Layer 4 of a small transformer language model trained on English Wikipedia (8 layers, counted from 0, width 128).
A neuron adds its activation times its output weights to the MLP's output. To switch it off is to set its activation to zero at one token and run the rest of the model.
A neuron's activation on a vector x is ReLU(gate . x + bias) times (in . x + bias), where the dot is the dot product.

Input weights of the MLP neurons that the questions are about. A number n stands for n times 0.0054.
n70 gate (bias -0.019): 3 47 -31 28 -8 29 1 37 6 27 1 -16 -9 32 14 -34 -14 -30 62 27 41 -16 -23 23 -21 -9 22 -4 1 -7 -20 25 22 -15 16 -70 17 -5 5 -27 -19 27 -8 28 -2 -42 -9 -24 41 26 35 42 -30 -10 3 -24 2 -8 -73 25 -28 2 37 -60 -18 12 -27 -10 1 -22 -18 -33 9 -11 18 -4 -20 5 2 7 21 2 -3 -2 27 50 -9 37 12 4 -11 41 -7 -13 21 -4 -17 7 -16 -11 19 7 -2 -14 -71 21 40 -52 2 17 22 19 -4 -32 33 44 -20 1 -13 -18 -19 -5 -34 -33 -2 -10 31 -32
n118 gate (bias -0.020): -23 2 21 37 23 -32 5 9 -29 -47 -33 -26 -31 -21 0 10 4 -22 27 40 -26 20 -35 0 -41 37 7 -7 2 17 6 29 17 24 16 9 -37 28 33 10 -20 -13 14 22 -19 3 -15 6 43 18 -43 0 12 28 51 -12 41 -47 22 -31 12 14 -11 -32 -23 12 9 -14 2 24 -20 26 -16 -37 -72 21 -17 -10 -26 23 -53 -62 31 -7 44 -15 -14 11 -8 -43 22 -6 21 2 -23 -47 -7 2 19 -4 18 0 -28 41 62 0 -6 27 -2 -13 -13 18 19 -31 4 10 -7 -19 2 -18 -20 2 -20 20 -44 82 -20 52
n198 gate (bias -0.010): -10 33 49 1 41 1 67 -10 -23 -14 -5 11 50 8 -1 30 74 15 47 -39 -51 -8 -59 -14 -7 -3 12 90 9 -3 -10 9 -3 -47 -16 2 14 0 2 5 -22 -4 -20 40 10 -3 29 -6 -12 -59 53 -38 -43 -50 5 35 -35 -20 10 -7 38 -18 3 33 -54 19 -8 38 18 13 -11 44 1 -3 17 -3 26 30 -3 22 -1 9 27 29 10 24 3 7 -48 -24 -34 -8 14 31 -38 -37 -34 20 -21 0 -2 17 29 19 10 -54 17 4 8 -8 -42 -4 14 -29 18 -7 -62 17 -31 -25 -12 -30 -6 -3 -19 14 -34 -17
n233 gate (bias -0.008): -49 15 -16 -36 -48 -13 -8 -38 -1 3 36 -32 -2 -17 25 17 15 41 -12 -11 19 12 -12 38 -7 7 -4 -30 -24 -55 -23 -35 -4 -17 -32 -6 -26 21 -6 13 23 3 15 -8 -11 -1 10 49 9 49 -9 -31 6 -5 -8 3 9 -11 15 61 -3 -41 9 -16 -24 -30 38 -23 29 -19 -22 -22 0 -23 6 -74 -23 20 25 17 -8 43 -14 36 64 34 -41 21 8 -66 29 -15 -5 31 31 23 27 38 16 27 17 40 -10 1 10 5 -17 43 -2 -43 -25 7 -39 10 -24 -25 14 32 25 -18 -34 1 25 50 -30 34 46 25
n236 gate (bias -0.004): 1 2 -20 -34 30 32 39 -39 -22 -53 2 21 19 14 49 7 -55 57 -18 -12 -7 9 36 -13 -21 8 22 -19 51 -22 -18 -8 12 3 11 3 -15 -3 2 -8 18 75 -34 4 13 -10 -44 -32 20 -46 19 -12 23 12 -27 -18 3 -15 -30 -16 30 24 -29 21 17 -49 -66 -12 71 -1 23 9 -6 14 -18 -3 22 13 -31 56 -49 2 21 -13 35 43 7 -31 -16 10 32 35 5 2 -11 21 -18 2 15 0 48 37 -16 -37 22 12 -53 -28 2 -40 -17 14 3 -2 4 -26 -22 -24 32 20 -12 2 -20 -36 -47 8 34 22
n240 gate (bias -0.025): 28 14 29 -5 5 -4 -58 -20 19 10 -16 -18 47 -13 25 -40 -17 -55 -64 -14 -51 -6 -57 57 0 10 -19 38 -4 -37 24 -41 -11 -10 -17 -4 10 4 -29 9 27 0 -10 31 21 2 -27 -2 41 -34 -47 28 -6 -23 42 -17 14 -27 -11 26 2 -5 1 2 -8 -5 -7 -35 -2 -21 3 -17 -37 39 16 -6 26 3 -9 54 16 42 -38 -11 27 31 -16 2 -2 -32 34 20 14 -6 26 -46 -2 45 -3 19 -6 -16 2 11 -9 15 27 17 3 34 4 19 -15 -10 8 10 25 -2 -28 -8 15 -23 35 7 -29 2 94 34
n261 gate (bias -0.019): 31 -19 2 -23 -21 41 -10 26 0 34 -27 12 -24 -11 29 -30 22 -5 16 -22 2 1 40 -33 51 9 -3 -7 -45 30 -41 8 -17 -16 -7 9 -25 -7 0 12 -43 7 35 28 -4 12 31 -1 -17 -33 2 -11 29 -3 -11 -43 16 27 25 -20 61 -24 -14 -10 -27 14 -29 12 -26 -9 20 -2 4 -13 26 16 16 -2 -5 63 22 15 7 -6 -8 -21 -14 -33 -10 11 28 1 -8 -19 64 -2 -1 24 19 54 -15 -9 43 13 12 -44 2 27 -29 24 -23 2 -6 29 1 -11 -16 12 22 -56 -48 -29 8 -16 23 -6 -4 17
n318 gate (bias -0.003): 38 -10 -8 16 26 20 -1 41 -17 -10 30 10 -19 52 52 40 -29 13 -46 30 58 -15 13 39 -4 -34 20 28 -47 -7 29 -7 5 -12 -12 -32 10 7 -18 -64 14 44 4 -9 20 24 5 13 13 -15 10 -30 5 -14 -14 -8 18 -26 29 30 -7 13 -15 -10 17 4 -7 18 8 -19 -25 2 -23 -45 -26 -26 -26 10 4 -8 33 15 -5 15 14 -30 8 -19 -10 -12 -26 15 -16 -1 25 3 -12 -13 -10 -16 6 -40 -58 28 65 25 24 -23 36 -12 3 -4 -12 -8 10 -36 19 8 -36 -20 19 -33 29 31 -16 -2 -25 14
n70 in (bias -0.002): -4 -4 1 45 -9 4 -21 3 4 26 -6 -15 -23 26 6 9 1 -8 7 35 21 -3 20 -40 4 0 36 -14 19 24 -6 14 -26 48 -23 8 2 13 -10 17 -6 8 -4 29 -6 16 -30 1 11 -16 29 -43 27 -24 28 -20 54 -37 58 -2 -42 -14 -3 55 15 -33 3 11 -38 8 12 -6 -30 6 8 20 5 -20 -32 -23 -45 11 -1 -24 -2 -21 39 -26 4 -43 17 -35 5 -10 17 6 37 2 -41 43 -17 -18 13 19 -36 15 -9 37 -25 -42 -1 4 16 -4 -5 -1 4 -34 -45 -50 -28 11 57 13 -6 -8 0 35
n118 in (bias -0.002): -14 -7 3 46 27 7 13 25 -10 -1 -38 16 4 -34 43 -17 29 23 -47 -24 7 26 22 20 -5 -1 10 -1 20 16 -21 -30 -29 12 46 -22 -9 34 -45 -31 27 11 -20 9 37 -17 67 -11 -41 -39 -3 2 -27 64 -28 -7 -29 -38 19 21 1 -28 -14 37 -28 7 14 13 -14 42 22 -23 -8 -18 32 36 -13 21 -57 11 -26 52 44 -8 16 27 13 -33 27 57 -14 51 -28 -4 -41 -38 -23 -4 8 -5 -14 3 -41 37 -49 -55 -64 -21 10 -14 -32 25 -10 -40 17 -14 -51 34 39 11 -5 -20 30 1 27 -15 19 25
n198 in (bias 0.010): -55 38 -5 -8 -37 -17 -5 45 -21 1 45 -2 24 8 6 21 36 28 -19 2 -9 -4 -45 40 -27 -16 5 50 -59 27 -36 13 -42 -51 -1 13 0 -3 40 18 -11 1 23 -19 31 -5 -25 2 12 -18 -22 -27 5 30 -2 -9 -46 -20 31 -1 -25 -53 -12 -2 -14 35 4 6 27 -37 20 -22 14 -15 21 -20 -40 -24 -13 34 26 20 -1 30 18 2 0 -52 -10 21 25 -21 -7 16 -20 -17 22 -38 -5 -16 38 31 19 -15 29 -16 -19 49 5 9 -60 25 -30 -20 -7 -29 8 32 16 14 56 -40 -33 30 10 -2 -11 13
n233 in (bias 0.006): -51 25 19 44 5 -24 -32 -14 -78 -38 30 37 -16 -1 39 9 -44 38 45 11 -1 30 46 26 11 -15 31 -25 -15 11 7 -12 -39 46 -48 -19 3 6 17 -38 6 16 -7 1 9 -48 -47 24 -26 21 -4 -7 -30 32 -56 19 51 24 23 40 29 -6 37 -42 -19 -6 21 -21 3 -28 11 -25 -28 -5 11 -32 -16 8 3 -14 -16 11 14 13 28 13 3 -6 -6 -43 -14 -46 -2 -20 34 20 -28 -5 -11 19 31 45 23 20 21 3 -3 -40 -5 17 -40 -3 -19 -4 18 -19 -9 31 65 -36 -3 37 51 21 -25 -15 -37 23
n236 in (bias -0.005): 34 -34 4 -8 24 6 -36 -10 3 11 17 22 5 -32 22 27 45 -33 19 -13 -12 3 7 -10 -10 21 5 30 17 -18 -5 41 -1 -20 -1 -7 -44 22 -56 -4 5 -8 -1 -17 2 -36 11 -16 -15 -3 20 -38 15 -18 42 -29 1 18 1 -32 -23 -12 -44 -23 -32 0 57 69 -19 -54 2 -18 -46 30 11 25 -11 -4 -52 15 50 19 -10 28 -21 -13 8 -3 10 -21 -44 -47 20 19 9 -23 1 -36 22 -15 -30 -26 -3 33 -5 14 -9 11 -46 50 -2 -14 51 27 37 -18 19 -41 35 -25 -20 46 47 41 10 -1 -31 33
n240 in (bias 0.003): -34 5 -13 5 37 20 3 10 -47 47 22 9 55 -35 26 -14 -8 -52 30 3 23 -3 14 49 42 1 28 -33 28 6 65 10 -36 -14 5 -16 -16 -5 -21 47 67 -38 -10 -47 9 -39 -20 -64 -14 -29 -10 13 9 5 -23 -7 4 -8 -54 -13 26 -3 15 0 -12 18 -35 -12 1 44 18 21 -41 10 -42 10 23 -7 -50 26 -5 15 4 6 56 -44 -29 33 -6 -2 -18 19 -20 -10 -22 33 -15 -9 -13 22 -4 15 4 -11 -4 28 -34 -23 3 18 32 -42 14 72 0 11 22 5 -49 -31 70 35 0 -28 23 -54 32 12
n261 in (bias 0.008): -7 25 -35 2 8 -19 60 47 3 -9 -29 9 -16 5 6 -18 12 -3 2 -75 -16 36 10 14 -4 25 -30 10 3 -21 28 25 -1 7 38 -59 -17 -25 34 -7 4 -7 22 -12 -27 2 11 11 -7 -26 14 59 -1 5 21 19 4 7 -21 32 1 12 13 -6 -7 27 -9 15 -15 -52 7 22 -48 44 -5 71 6 27 16 -11 -14 22 -21 -8 -26 30 -4 -54 6 19 -30 13 -40 36 -19 -7 -20 -27 -30 -27 5 66 -2 -49 17 20 -23 8 -2 -14 25 14 3 -30 -65 -6 -65 14 -28 32 50 9 -6 -6 21 20 -37 14
n318 in (bias 0.003): -43 13 -12 -24 15 40 -21 8 8 1 24 4 -40 2 61 4 -15 -4 -29 1 46 45 33 -59 13 7 -42 -23 -15 40 16 17 -9 23 -18 9 18 3 25 9 -3 -8 -46 -14 11 43 1 26 21 8 2 -37 -23 -1 -9 -11 12 -33 -1 9 19 -7 -12 -2 -21 -17 11 31 -44 26 -9 -9 0 -31 -32 -28 -18 -4 -11 -26 25 18 45 11 29 22 -14 0 -32 16 -44 -37 24 41 -32 -47 -19 -22 10 4 1 16 -21 27 2 -4 9 -12 -4 15 5 4 -6 -11 -38 -28 -17 -43 -3 14 1 -29 35 -14 53 24 45 35

Output weights of the MLP neurons that the questions are about. A number n stands for n times 0.004.
n70: -31 -14 31 -20 32 -25 3 -1 20 -46 9 31 1 -30 6 -18 -6 30 -21 17 -21 -10 -26 1 -36 16 -35 -18 6 7 9 -80 0 4 5 18 -1 10 8 -18 1 33 -15 -20 55 -11 16 -3 5 -34 -10 -28 -12 26 18 83 -28 -48 13 -2 37 -8 16 2 -17 32 10 -34 78 34 -80 10 -17 17 -7 -11 -9 -60 25 5 22 42 29 31 -82 -6 -40 10 -1 -8 -24 38 -67 -11 -57 -60 27 -21 6 6 -25 52 -3 -14 3 44 -27 -33 -32 8 60 11 13 -3 27 -33 29 41 15 8 32 33 9 -22 -19 -5 -2 49
n118: 51 -10 40 28 -21 0 27 -25 16 29 -36 30 4 20 13 -18 -8 18 48 -18 -42 3 11 -45 -82 -50 28 -49 54 15 54 24 9 1 -4 -3 -23 -15 -26 -23 -2 81 6 19 -21 -62 -5 61 -47 27 -34 -43 53 -8 -2 3 -8 10 -19 7 -8 38 33 17 -4 -9 -9 -6 -14 -27 53 -24 10 21 -10 16 66 -26 26 15 -8 -9 -48 -25 41 0 -13 -14 15 -49 29 -95 -65 39 40 10 21 10 -70 -16 13 33 2 -5 -40 12 -30 -28 29 -49 56 -52 81 -2 -56 27 -15 -21 -35 5 19 15 -24 58 -2 53 19 -13
n198: 19 30 -57 -4 -28 -5 -18 36 35 -3 -8 37 -25 -38 56 38 -75 -20 -61 22 39 26 -38 1 -39 -14 1 -60 -22 -64 56 11 -11 58 -18 25 -42 12 -25 16 -1 -43 0 29 11 39 -37 -23 -26 24 0 48 -13 34 27 18 8 4 23 -52 56 -6 14 14 -13 -30 71 -36 4 27 -50 -35 20 -16 -20 13 -18 10 54 6 -21 -8 -6 -67 -15 -33 16 28 15 -25 63 -55 -21 -20 -25 44 11 11 0 -30 -7 -31 -28 -70 -14 53 -21 35 -4 -13 -15 64 -15 -34 62 -23 18 48 -15 -6 18 16 -5 -23 32 52 -6 1
n233: 9 -6 29 -49 -6 -42 11 6 -31 -19 -19 29 -5 58 -24 3 24 -41 -7 27 6 -66 33 27 3 -18 -19 -3 23 -11 -13 -74 17 30 -3 -15 0 46 16 31 20 -42 -20 -22 9 22 53 64 -58 9 -26 44 -43 15 30 20 21 56 -9 9 -20 29 3 55 53 17 -18 -66 4 0 1 44 5 -10 -13 25 3 -66 8 -8 17 -5 4 16 16 23 37 -30 12 -18 -41 14 -47 3 4 -71 -2 50 0 -78 -50 -43 16 6 -40 -40 47 -51 14 31 8 12 36 4 -66 50 26 -38 -28 8 -57 43 -21 80 26 -39 15 -10
n236: 10 -56 26 16 65 -24 30 0 5 31 33 25 48 -15 3 45 47 -9 2 -25 6 -2 -34 -2 22 6 32 -5 -9 -8 -12 32 -26 16 -20 -9 -2 38 -37 58 -44 -36 28 -53 -80 43 3 19 -18 -28 -45 23 47 -16 -42 -8 3 -13 20 9 -11 -19 13 30 -14 -9 6 50 -15 11 17 -20 -50 15 -25 86 -32 -6 24 -13 33 19 9 16 -6 -32 32 17 6 26 -3 -55 9 -46 -52 1 5 47 2 49 -31 -6 -41 65 -26 2 -18 -61 20 -77 11 -31 -1 37 55 -24 -23 -20 33 -13 -70 -57 -10 -4 8 -6 18 2
n240: 15 28 49 -54 -53 12 34 2 -6 21 -33 -10 36 -4 -33 -40 40 18 -43 -15 63 -31 -9 46 27 -16 -49 8 18 -2 -38 42 -38 11 5 3 -7 -37 25 23 -13 14 -16 45 33 40 62 56 -59 14 -59 -26 -30 -15 -25 -11 -50 35 18 18 -11 -49 -31 13 53 42 3 9 -32 -13 -18 -35 44 34 -1 -82 35 26 26 15 -12 32 36 33 51 22 -9 -52 -37 -15 -30 -7 -5 -16 17 -41 36 -18 -72 -8 -57 -4 -77 -71 10 -40 17 14 41 23 4 -18 52 24 48 -22 -23 8 30 18 31 7 27 -7 23 16 -37 -29
n261: 79 -27 9 -30 -47 -43 68 37 -15 -22 33 22 -6 12 67 -5 -9 -5 11 23 -8 11 14 4 6 6 29 19 26 14 -63 -3 4 5 -19 20 -4 47 16 13 -43 39 10 16 -52 11 -14 -68 7 -10 -17 22 2 54 -17 -80 -9 15 13 29 11 11 21 0 8 -50 33 14 44 13 -5 -57 22 -34 -10 -20 -18 -10 10 -24 21 -51 -5 27 -8 40 9 20 -24 -40 13 10 -11 53 -73 7 14 34 43 -37 3 36 -1 -40 -21 -8 -49 -30 17 -49 27 0 39 -57 5 35 -16 52 -21 7 21 -35 -6 -13 -94 8 4 -30
n318: 69 22 33 -36 -18 27 -23 33 -8 -3 3 -14 23 30 -38 -18 30 21 9 58 -57 -15 -3 -10 19 -5 25 19 49 -20 4 -2 35 3 -16 -21 -16 -28 25 58 -31 -36 -19 -47 19 9 -18 19 -10 -43 -68 48 36 14 9 46 -51 23 33 -47 -18 -15 16 4 -41 1 28 13 -70 -9 10 -24 7 30 -51 2 18 -57 -46 20 -22 -14 -14 6 12 -19 21 45 2 1 4 16 -19 -10 54 -3 -46 35 -56 2 2 -10 -26 64 36 -14 35 30 9 0 -32 6 -1 8 6 50 17 21 -2 31 -42 -11 -6 -1 -32 8 -37 -65

Each question names a token from some text and the token that comes next. It shows the vector x that enters the MLP there. A number n stands for n times 0.038.

Then comes g, the gradient of the next token's log-probability with respect to the MLP's output, scaled to length 1. A neuron's effect is roughly proportional to its activation times (output weights . g). A number n stands for n times 0.0036.

"ck", then " and"
x: -3 -34 -50 -38 -12 0 -5 -43 -12 -17 -3 5 -18 11 -27 -11 -11 3 12 32 -26 -3 1 -9 33 20 20 2 -28 28 -3 -11 3 38 -19 -15 4 -7 11 27 -21 26 -18 60 -3 31 -33 11 -35 40 -4 6 14 13 25 -23 14 21 7 13 -29 6 21 19 -21 18 55 16 -26 2 4 27 -11 8 -17 -46 -42 62 9 -10 20 -8 -2 49 -29 15 3 6 -19 5 -21 -29 44 -13 8 -34 25 -10 -12 17 -33 5 -18 12 23 54 -33 -4 45 45 7 -30 -4 -44 -15 23 27 -23 -10 41 -14 4 -31 7 -35 -35 -21 5
g: -37 -17 0 4 -12 -6 -20 40 1 22 40 24 -3 -9 -16 -17 10 -5 -12 30 24 -20 5 11 -9 -17 2 -18 20 11 7 13 37 -45 64 -37 -24 -5 -5 -15 74 -30 29 49 10 23 -27 -23 35 17 21 -21 -62 23 6 37 8 -20 31 1 -33 1 -14 33 -13 -36 19 -11 -46 -29 0 18 -3 -3 -32 1 41 37 -13 21 14 -38 28 -25 8 42 0 -8 -13 26 -2 7 -12 8 -21 -13 -13 -4 16 16 -11 -31 8 -2 -18 15 19 -27 -5 52 -9 53 -59 -10 -6 -23 -9 1 -8 2 -9 -28 -41 -17 -8 8 9 2
Switching off which neuron hurts the next token most? n118

" F", then "re"
x: 11 -2 -32 -37 -31 8 -16 -24 31 12 -32 -1 37 -34 -34 -47 -6 11 14 14 1 -12 38 8 4 -9 33 18 -14 29 47 -15 28 2 19 -14 2 -37 2 23 -12 23 -10 37 -15 41 -10 -21 -16 10 11 -1 8 39 2 -53 -21 32 21 18 -3 27 46 2 -29 5 34 -28 -27 -1 5 -16 -14 23 40 35 -21 35 -14 18 4 5 -2 42 -11 5 -1 2 -29 38 7 -23 -19 -5 -13 -15 -57 31 -11 -31 -17 -4 28 32 5 -14 -21 38 -26 23 41 -25 -13 -64 -27 -28 22 -7 4 34 27 7 -43 -10 -15 -16 -7 -26
g: 24 -33 -10 14 -29 10 -18 -10 3 16 -29 -8 -41 -47 -24 7 1 35 49 19 10 4 -2 5 -17 4 22 3 3 -2 9 -17 17 -9 34 -37 6 4 59 -3 -30 55 -20 3 -36 1 11 13 30 -49 12 -10 58 -5 -12 -36 -39 14 -37 17 2 24 5 -3 23 20 0 -61 6 2 1 -6 -3 -31 -23 -51 32 -32 -6 -43 6 -14 20 39 11 12 -4 39 73 4 20 25 17 -22 42 23 -12 -18 0 6 4 4 -25 -30 15 -1 0 -1 5 28 -31 -29 -15 -17 5 33 -2 4 -25 44 -8 -32 14 -10 23 3 -11 -30
Switching off which neuron hurts the next token most? n261

" base", then "ment"
x: -12 -23 -33 -27 12 -28 -11 -42 30 40 11 16 31 -23 -52 4 4 10 3 43 20 -19 1 1 1 24 11 -19 -12 -8 9 -30 -18 28 26 3 35 -7 18 -4 -4 28 -22 49 -2 15 -27 -4 -54 -33 3 -38 -17 45 9 1 28 2 -5 -4 -18 19 61 9 -6 1 12 4 24 -6 -6 18 -10 41 -1 -3 -44 47 -3 19 6 -17 -17 -9 -13 -3 18 -23 6 21 -39 -31 34 11 -8 -18 -21 -8 -19 -6 -20 11 2 29 5 40 -44 8 58 27 22 -2 -34 -23 -19 -47 7 0 37 50 -6 33 -51 -23 -33 -38 5 6
g: 1 -7 -16 -36 33 -23 41 -58 23 1 30 -53 20 3 39 -4 -8 25 -18 -21 -14 -15 21 -14 -36 32 13 -26 -8 -10 6 -17 -10 -24 -15 25 23 -7 -24 9 -47 48 -26 2 2 -9 1 1 4 8 -37 28 -18 -31 14 5 -10 -13 21 -6 -10 -21 -12 -18 35 13 -48 23 3 11 -28 -48 2 0 -34 74 -1 -4 -6 12 19 18 -48 -5 12 -7 35 23 -7 -4 -9 35 -19 -46 37 -18 23 -13 -9 -23 12 76 0 68 12 -31 12 -17 20 -5 2 15 16 20 7 19 -12 -14 -10 16 26 1 1 11 -20 -10 0 36
Which neuron, switched off, raises the next token's probability most? n236

"es", then "e"
x: 1 5 8 -23 -7 26 -45 -73 26 17 -5 29 -6 6 -15 2 14 43 -6 4 -23 -22 12 45 -9 25 1 10 5 35 12 -9 1 37 41 -15 -7 -9 -16 2 18 31 -5 33 -3 30 -21 15 -55 -13 29 -16 -41 44 -3 -5 27 11 15 0 -43 -37 27 12 15 32 22 -6 -24 13 -24 1 19 -11 21 -39 -57 26 -6 -15 14 5 40 -9 35 -18 -29 9 -19 -12 29 -2 19 -25 -8 -42 -8 -17 -21 28 -52 -12 7 1 29 32 -14 18 12 -1 -2 -24 -12 -57 -43 -11 -15 -2 41 31 11 40 14 -10 -25 -38 -28 9
g: -40 38 18 32 8 -4 -9 -52 0 19 -17 14 -2 29 -10 -2 -23 32 3 20 -7 -34 34 -17 -10 -15 -11 3 -2 13 -1 -10 -11 -12 -36 -7 11 1 7 58 2 -24 13 48 52 15 24 12 -48 15 -19 39 -43 21 6 -42 35 3 -21 32 -14 -21 -14 -16 -26 7 -51 12 -16 28 3 0 -22 -3 -11 31 -41 -31 28 -4 15 18 5 25 12 10 -5 -8 11 7 -28 25 -27 -6 35 -17 15 -19 19 21 35 6 -34 6 -65 -53 -28 3 -5 -4 -9 7 9 -30 15 34 12 10 -2 65 -21 43 10 -16 -21 -5 -44 -3
Switching off which neuron hurts the next token most? n233

"t", then "ter"
x: 16 -18 -20 5 -19 40 5 -29 21 9 -22 5 27 -27 -20 -45 38 11 -9 60 12 -5 13 13 -11 3 13 -15 18 32 27 -20 22 47 -9 3 12 -17 6 5 -15 42 -19 13 -23 50 -19 -5 -9 15 12 -37 5 36 27 -5 10 15 -4 16 9 -6 44 32 9 8 3 -7 -19 0 -40 0 35 -28 -44 -16 -53 2 -31 -16 22 -3 -1 -9 61 -13 -15 -9 -10 19 18 5 19 13 15 -23 -8 -40 -23 -11 -40 -8 -32 -17 30 69 -25 -2 45 25 20 -29 14 -38 -38 -29 -1 -37 11 34 7 -14 2 -44 -15 -45 -17 0
g: -15 -61 0 14 -32 13 -3 -26 -18 32 4 -44 17 -5 -16 -18 5 -2 12 -21 -6 4 19 -2 -26 7 7 -10 5 -34 0 35 -8 4 3 20 13 3 47 -31 23 8 59 13 -35 -13 -37 -27 -17 22 20 27 -8 53 -7 -23 0 -43 -25 45 0 18 8 -8 4 52 67 1 -7 -13 12 1 -13 51 3 -20 13 -19 10 14 -6 2 9 -28 25 -2 -28 -45 -6 25 54 -12 -29 -23 35 -12 9 -44 -7 8 -28 -28 30 22 -12 -25 11 -17 4 -16 -10 6 35 14 -18 12 15 -21 -17 7 33 4 31 -47 -23 -2 54 -31
Switching off which neuron hurts the next token most? n236

"s", then "ney"
x: 0 -31 -14 -34 41 26 -50 -50 40 -4 -9 39 5 -18 -15 -26 8 38 17 45 -7 0 34 -12 9 -5 -24 -5 -30 43 9 -2 12 15 17 -22 26 -38 2 -3 -19 38 10 22 35 45 1 31 -19 -35 27 -43 24 48 -2 5 -9 5 38 7 -18 -25 32 17 -13 21 3 -7 -26 37 -11 -1 16 -18 47 3 -20 11 -46 -1 13 -21 -11 23 59 -30 26 -10 -13 10 8 13 -2 -2 8 -47 22 23 -33 0 -49 -23 -6 10 16 7 -12 -35 18 -28 -7 -24 1 -51 -44 -19 1 2 34 14 1 7 -2 -4 -3 -32 -13 -23
g: -10 -19 0 4 29 10 -20 11 0 -30 9 7 13 -6 21 -16 24 -4 -80 13 -40 -18 10 -16 -23 -37 54 47 4 11 -6 -14 26 -2 30 -10 15 23 13 10 11 16 15 8 -18 -19 -25 2 8 83 -12 -3 33 6 -46 0 -17 -17 -15 -26 27 23 -8 -45 -21 38 -30 -56 9 27 -31 12 -2 -24 -58 -4 12 -2 -8 13 -7 30 -16 16 4 -14 -3 12 23 40 -12 5 -6 -28 -7 -20 -23 -4 6 -29 7 -27 1 9 25 -5 -1 -2 80 37 7 -24 -30 2 -18 23 2 -40 -27 -11 -1 23 4 13 26 9 8 48
Switching off which neuron hurts the next token most? n261

"y", then "s"
x: -18 -25 -4 -15 24 33 -21 -30 48 7 -27 31 4 -27 -33 -9 -11 -5 -14 37 3 12 -7 14 17 -2 31 11 13 17 36 14 -4 50 12 0 14 -12 21 14 -3 16 24 22 -50 19 -14 -2 -16 -16 20 -29 -1 69 2 -2 28 2 -27 34 -11 18 20 11 -25 12 16 -35 -38 -20 8 -3 -13 2 -32 -2 -35 55 -28 -9 -5 -7 18 13 49 -13 -2 -10 -21 -15 -34 36 14 -4 -6 -43 -21 -31 -16 19 -41 -16 -1 -16 21 66 -22 6 13 15 -23 -39 -6 -21 -16 -12 35 -36 6 37 29 38 15 18 -59 -35 -32 -13
g: -1 -19 -44 46 40 -22 -15 -50 -1 5 -16 -20 38 -17 35 -18 29 9 -13 -9 34 -12 25 28 -13 9 -17 7 -1 -15 -22 20 -9 -4 2 -17 36 8 -36 -1 3 2 -47 -12 77 -9 -24 9 47 -17 -14 -13 35 14 1 1 -3 -11 -19 33 8 1 1 -18 -1 29 50 4 -40 32 -55 -1 -1 13 25 7 -40 2 22 -36 1 23 -25 17 18 20 -50 36 -20 -45 28 -21 12 -22 13 16 20 -19 -31 32 4 -25 16 -35 -8 -17 -2 3 15 -13 2 -27 -24 -4 57 8 16 -37 -14 9 -7 -1 -11 27 -10 47 -25 17
Which neuron, switched off, raises the next token's probability most? n318

" a", then " "
x: -21 24 -30 -1 14 11 1 -74 -13 33 -19 9 37 -15 -34 -13 15 -2 54 4 1 -4 -8 -41 7 21 32 16 8 1 32 -16 -5 16 43 -24 -8 2 17 -32 -8 30 -1 28 -20 -2 -10 32 -13 -44 -2 -33 -6 -5 -7 -19 -7 43 2 -6 -3 -6 61 -10 -18 5 36 -28 -22 0 -27 17 -22 11 24 7 -9 48 -36 0 40 11 -11 16 2 6 -24 4 -25 11 -33 19 28 43 4 -23 -22 -1 -4 -15 -45 4 38 71 42 3 -21 20 4 1 34 -13 -9 -46 -30 -30 20 2 -25 13 11 -5 -43 18 -8 -40 -22 -1
g: 4 5 -13 -4 -29 -12 -17 8 29 5 -41 42 -43 -1 27 1 -46 44 -29 10 -4 23 -31 -5 -2 -17 -16 -19 11 -4 52 -25 25 -3 15 -42 -36 40 -15 -30 2 -16 3 -12 2 29 13 18 16 23 15 6 31 -7 3 -49 6 0 19 -26 21 2 16 -6 9 13 -19 -20 -18 -37 -18 36 -18 3 16 61 30 -22 26 -14 10 11 15 5 -34 4 -2 -1 3 44 -25 -31 23 4 -12 78 -25 -60 25 -2 -51 2 1 24 13 -14 -21 51 19 -19 0 16 -8 -20 37 9 -22 2 -22 -12 8 2 25 -42 11 -9 -33 31
Which neuron, switched off, raises the next token's probability most? n198

" Re", then "serve"
x: 5 8 -28 -24 26 19 -16 -34 31 39 18 -7 27 -11 -42 -56 -29 34 16 -21 12 -38 31 35 15 31 5 -9 11 28 49 19 -18 23 25 -14 -15 -45 38 0 -3 27 12 20 18 5 -13 17 -12 10 -23 24 21 21 6 -21 -20 36 21 29 -47 10 26 10 1 22 21 -26 -12 -10 1 -10 0 -7 9 34 -32 68 -4 -18 -9 -37 -4 0 28 -16 -24 14 1 8 8 -2 5 5 7 -45 2 5 7 -33 -55 -15 3 -8 27 21 -15 13 6 20 -4 1 -18 -36 -27 -22 12 4 8 -3 -20 34 -69 -14 -15 -68 18 -44
g: -24 28 7 18 -17 -82 0 26 -14 3 -1 -29 -38 -16 42 -30 2 0 -38 14 -5 9 10 38 19 34 40 13 -4 8 -16 24 -3 9 -17 36 -12 -8 4 6 11 -34 -33 26 -42 -9 -1 -26 -1 26 -17 -45 -1 15 10 -17 18 2 -24 2 -15 -32 -35 13 31 16 12 74 -14 -43 7 -21 41 14 -10 -2 -4 34 -12 24 35 32 28 -50 -21 24 -60 -18 -6 5 -7 -12 -38 -15 58 9 -16 -10 5 6 17 7 4 15 3 -14 8 -12 -17 22 21 34 -7 29 -37 -32 -11 -13 36 -4 37 14 7 14 -13 -20 1 -14
Switching off which neuron hurts the next token most? n70

"A", then " large"
x: -4 4 -5 -13 3 2 -25 -45 28 5 -47 7 50 -48 -33 -35 3 -4 8 29 11 0 13 -36 26 -11 31 29 12 10 23 16 -8 33 30 8 6 2 27 -24 -29 27 -24 25 -31 -1 3 -36 -10 -25 25 -13 3 25 -9 -18 -11 28 5 10 -2 3 41 -9 -22 8 25 -24 -46 -6 3 26 -20 7 63 8 -19 18 -4 -19 32 0 9 22 11 -27 -27 33 -38 30 -23 -10 -2 28 17 3 -33 21 -1 -71 -36 17 40 62 9 -18 -15 26 -26 5 20 -18 4 -62 -6 -19 25 11 -15 6 21 14 -49 16 -5 -38 -8 3
g: -30 -10 2 -17 6 -41 10 -41 4 7 -6 25 -52 48 12 16 0 -6 -12 18 -9 0 -12 -16 23 42 -5 -6 41 -6 18 -20 14 -38 2 -26 -13 30 -44 -42 3 -1 -6 -45 -8 -2 33 26 44 -25 -21 -49 -7 -11 10 23 12 5 -8 -36 29 13 2 7 -21 15 -36 -13 -8 -51 16 -34 -4 31 30 39 38 -14 -16 -13 -10 21 -16 -21 -12 -28 -13 -27 -26 2 -2 46 41 31 -32 31 -23 18 23 29 8 -12 -5 25 43 0 -9 21 -5 -30 25 28 -14 -12 -7 4 -4 -1 -47 0 47 -8 12 0 35 -6 3 63
Switching off which neuron hurts the next token most? n198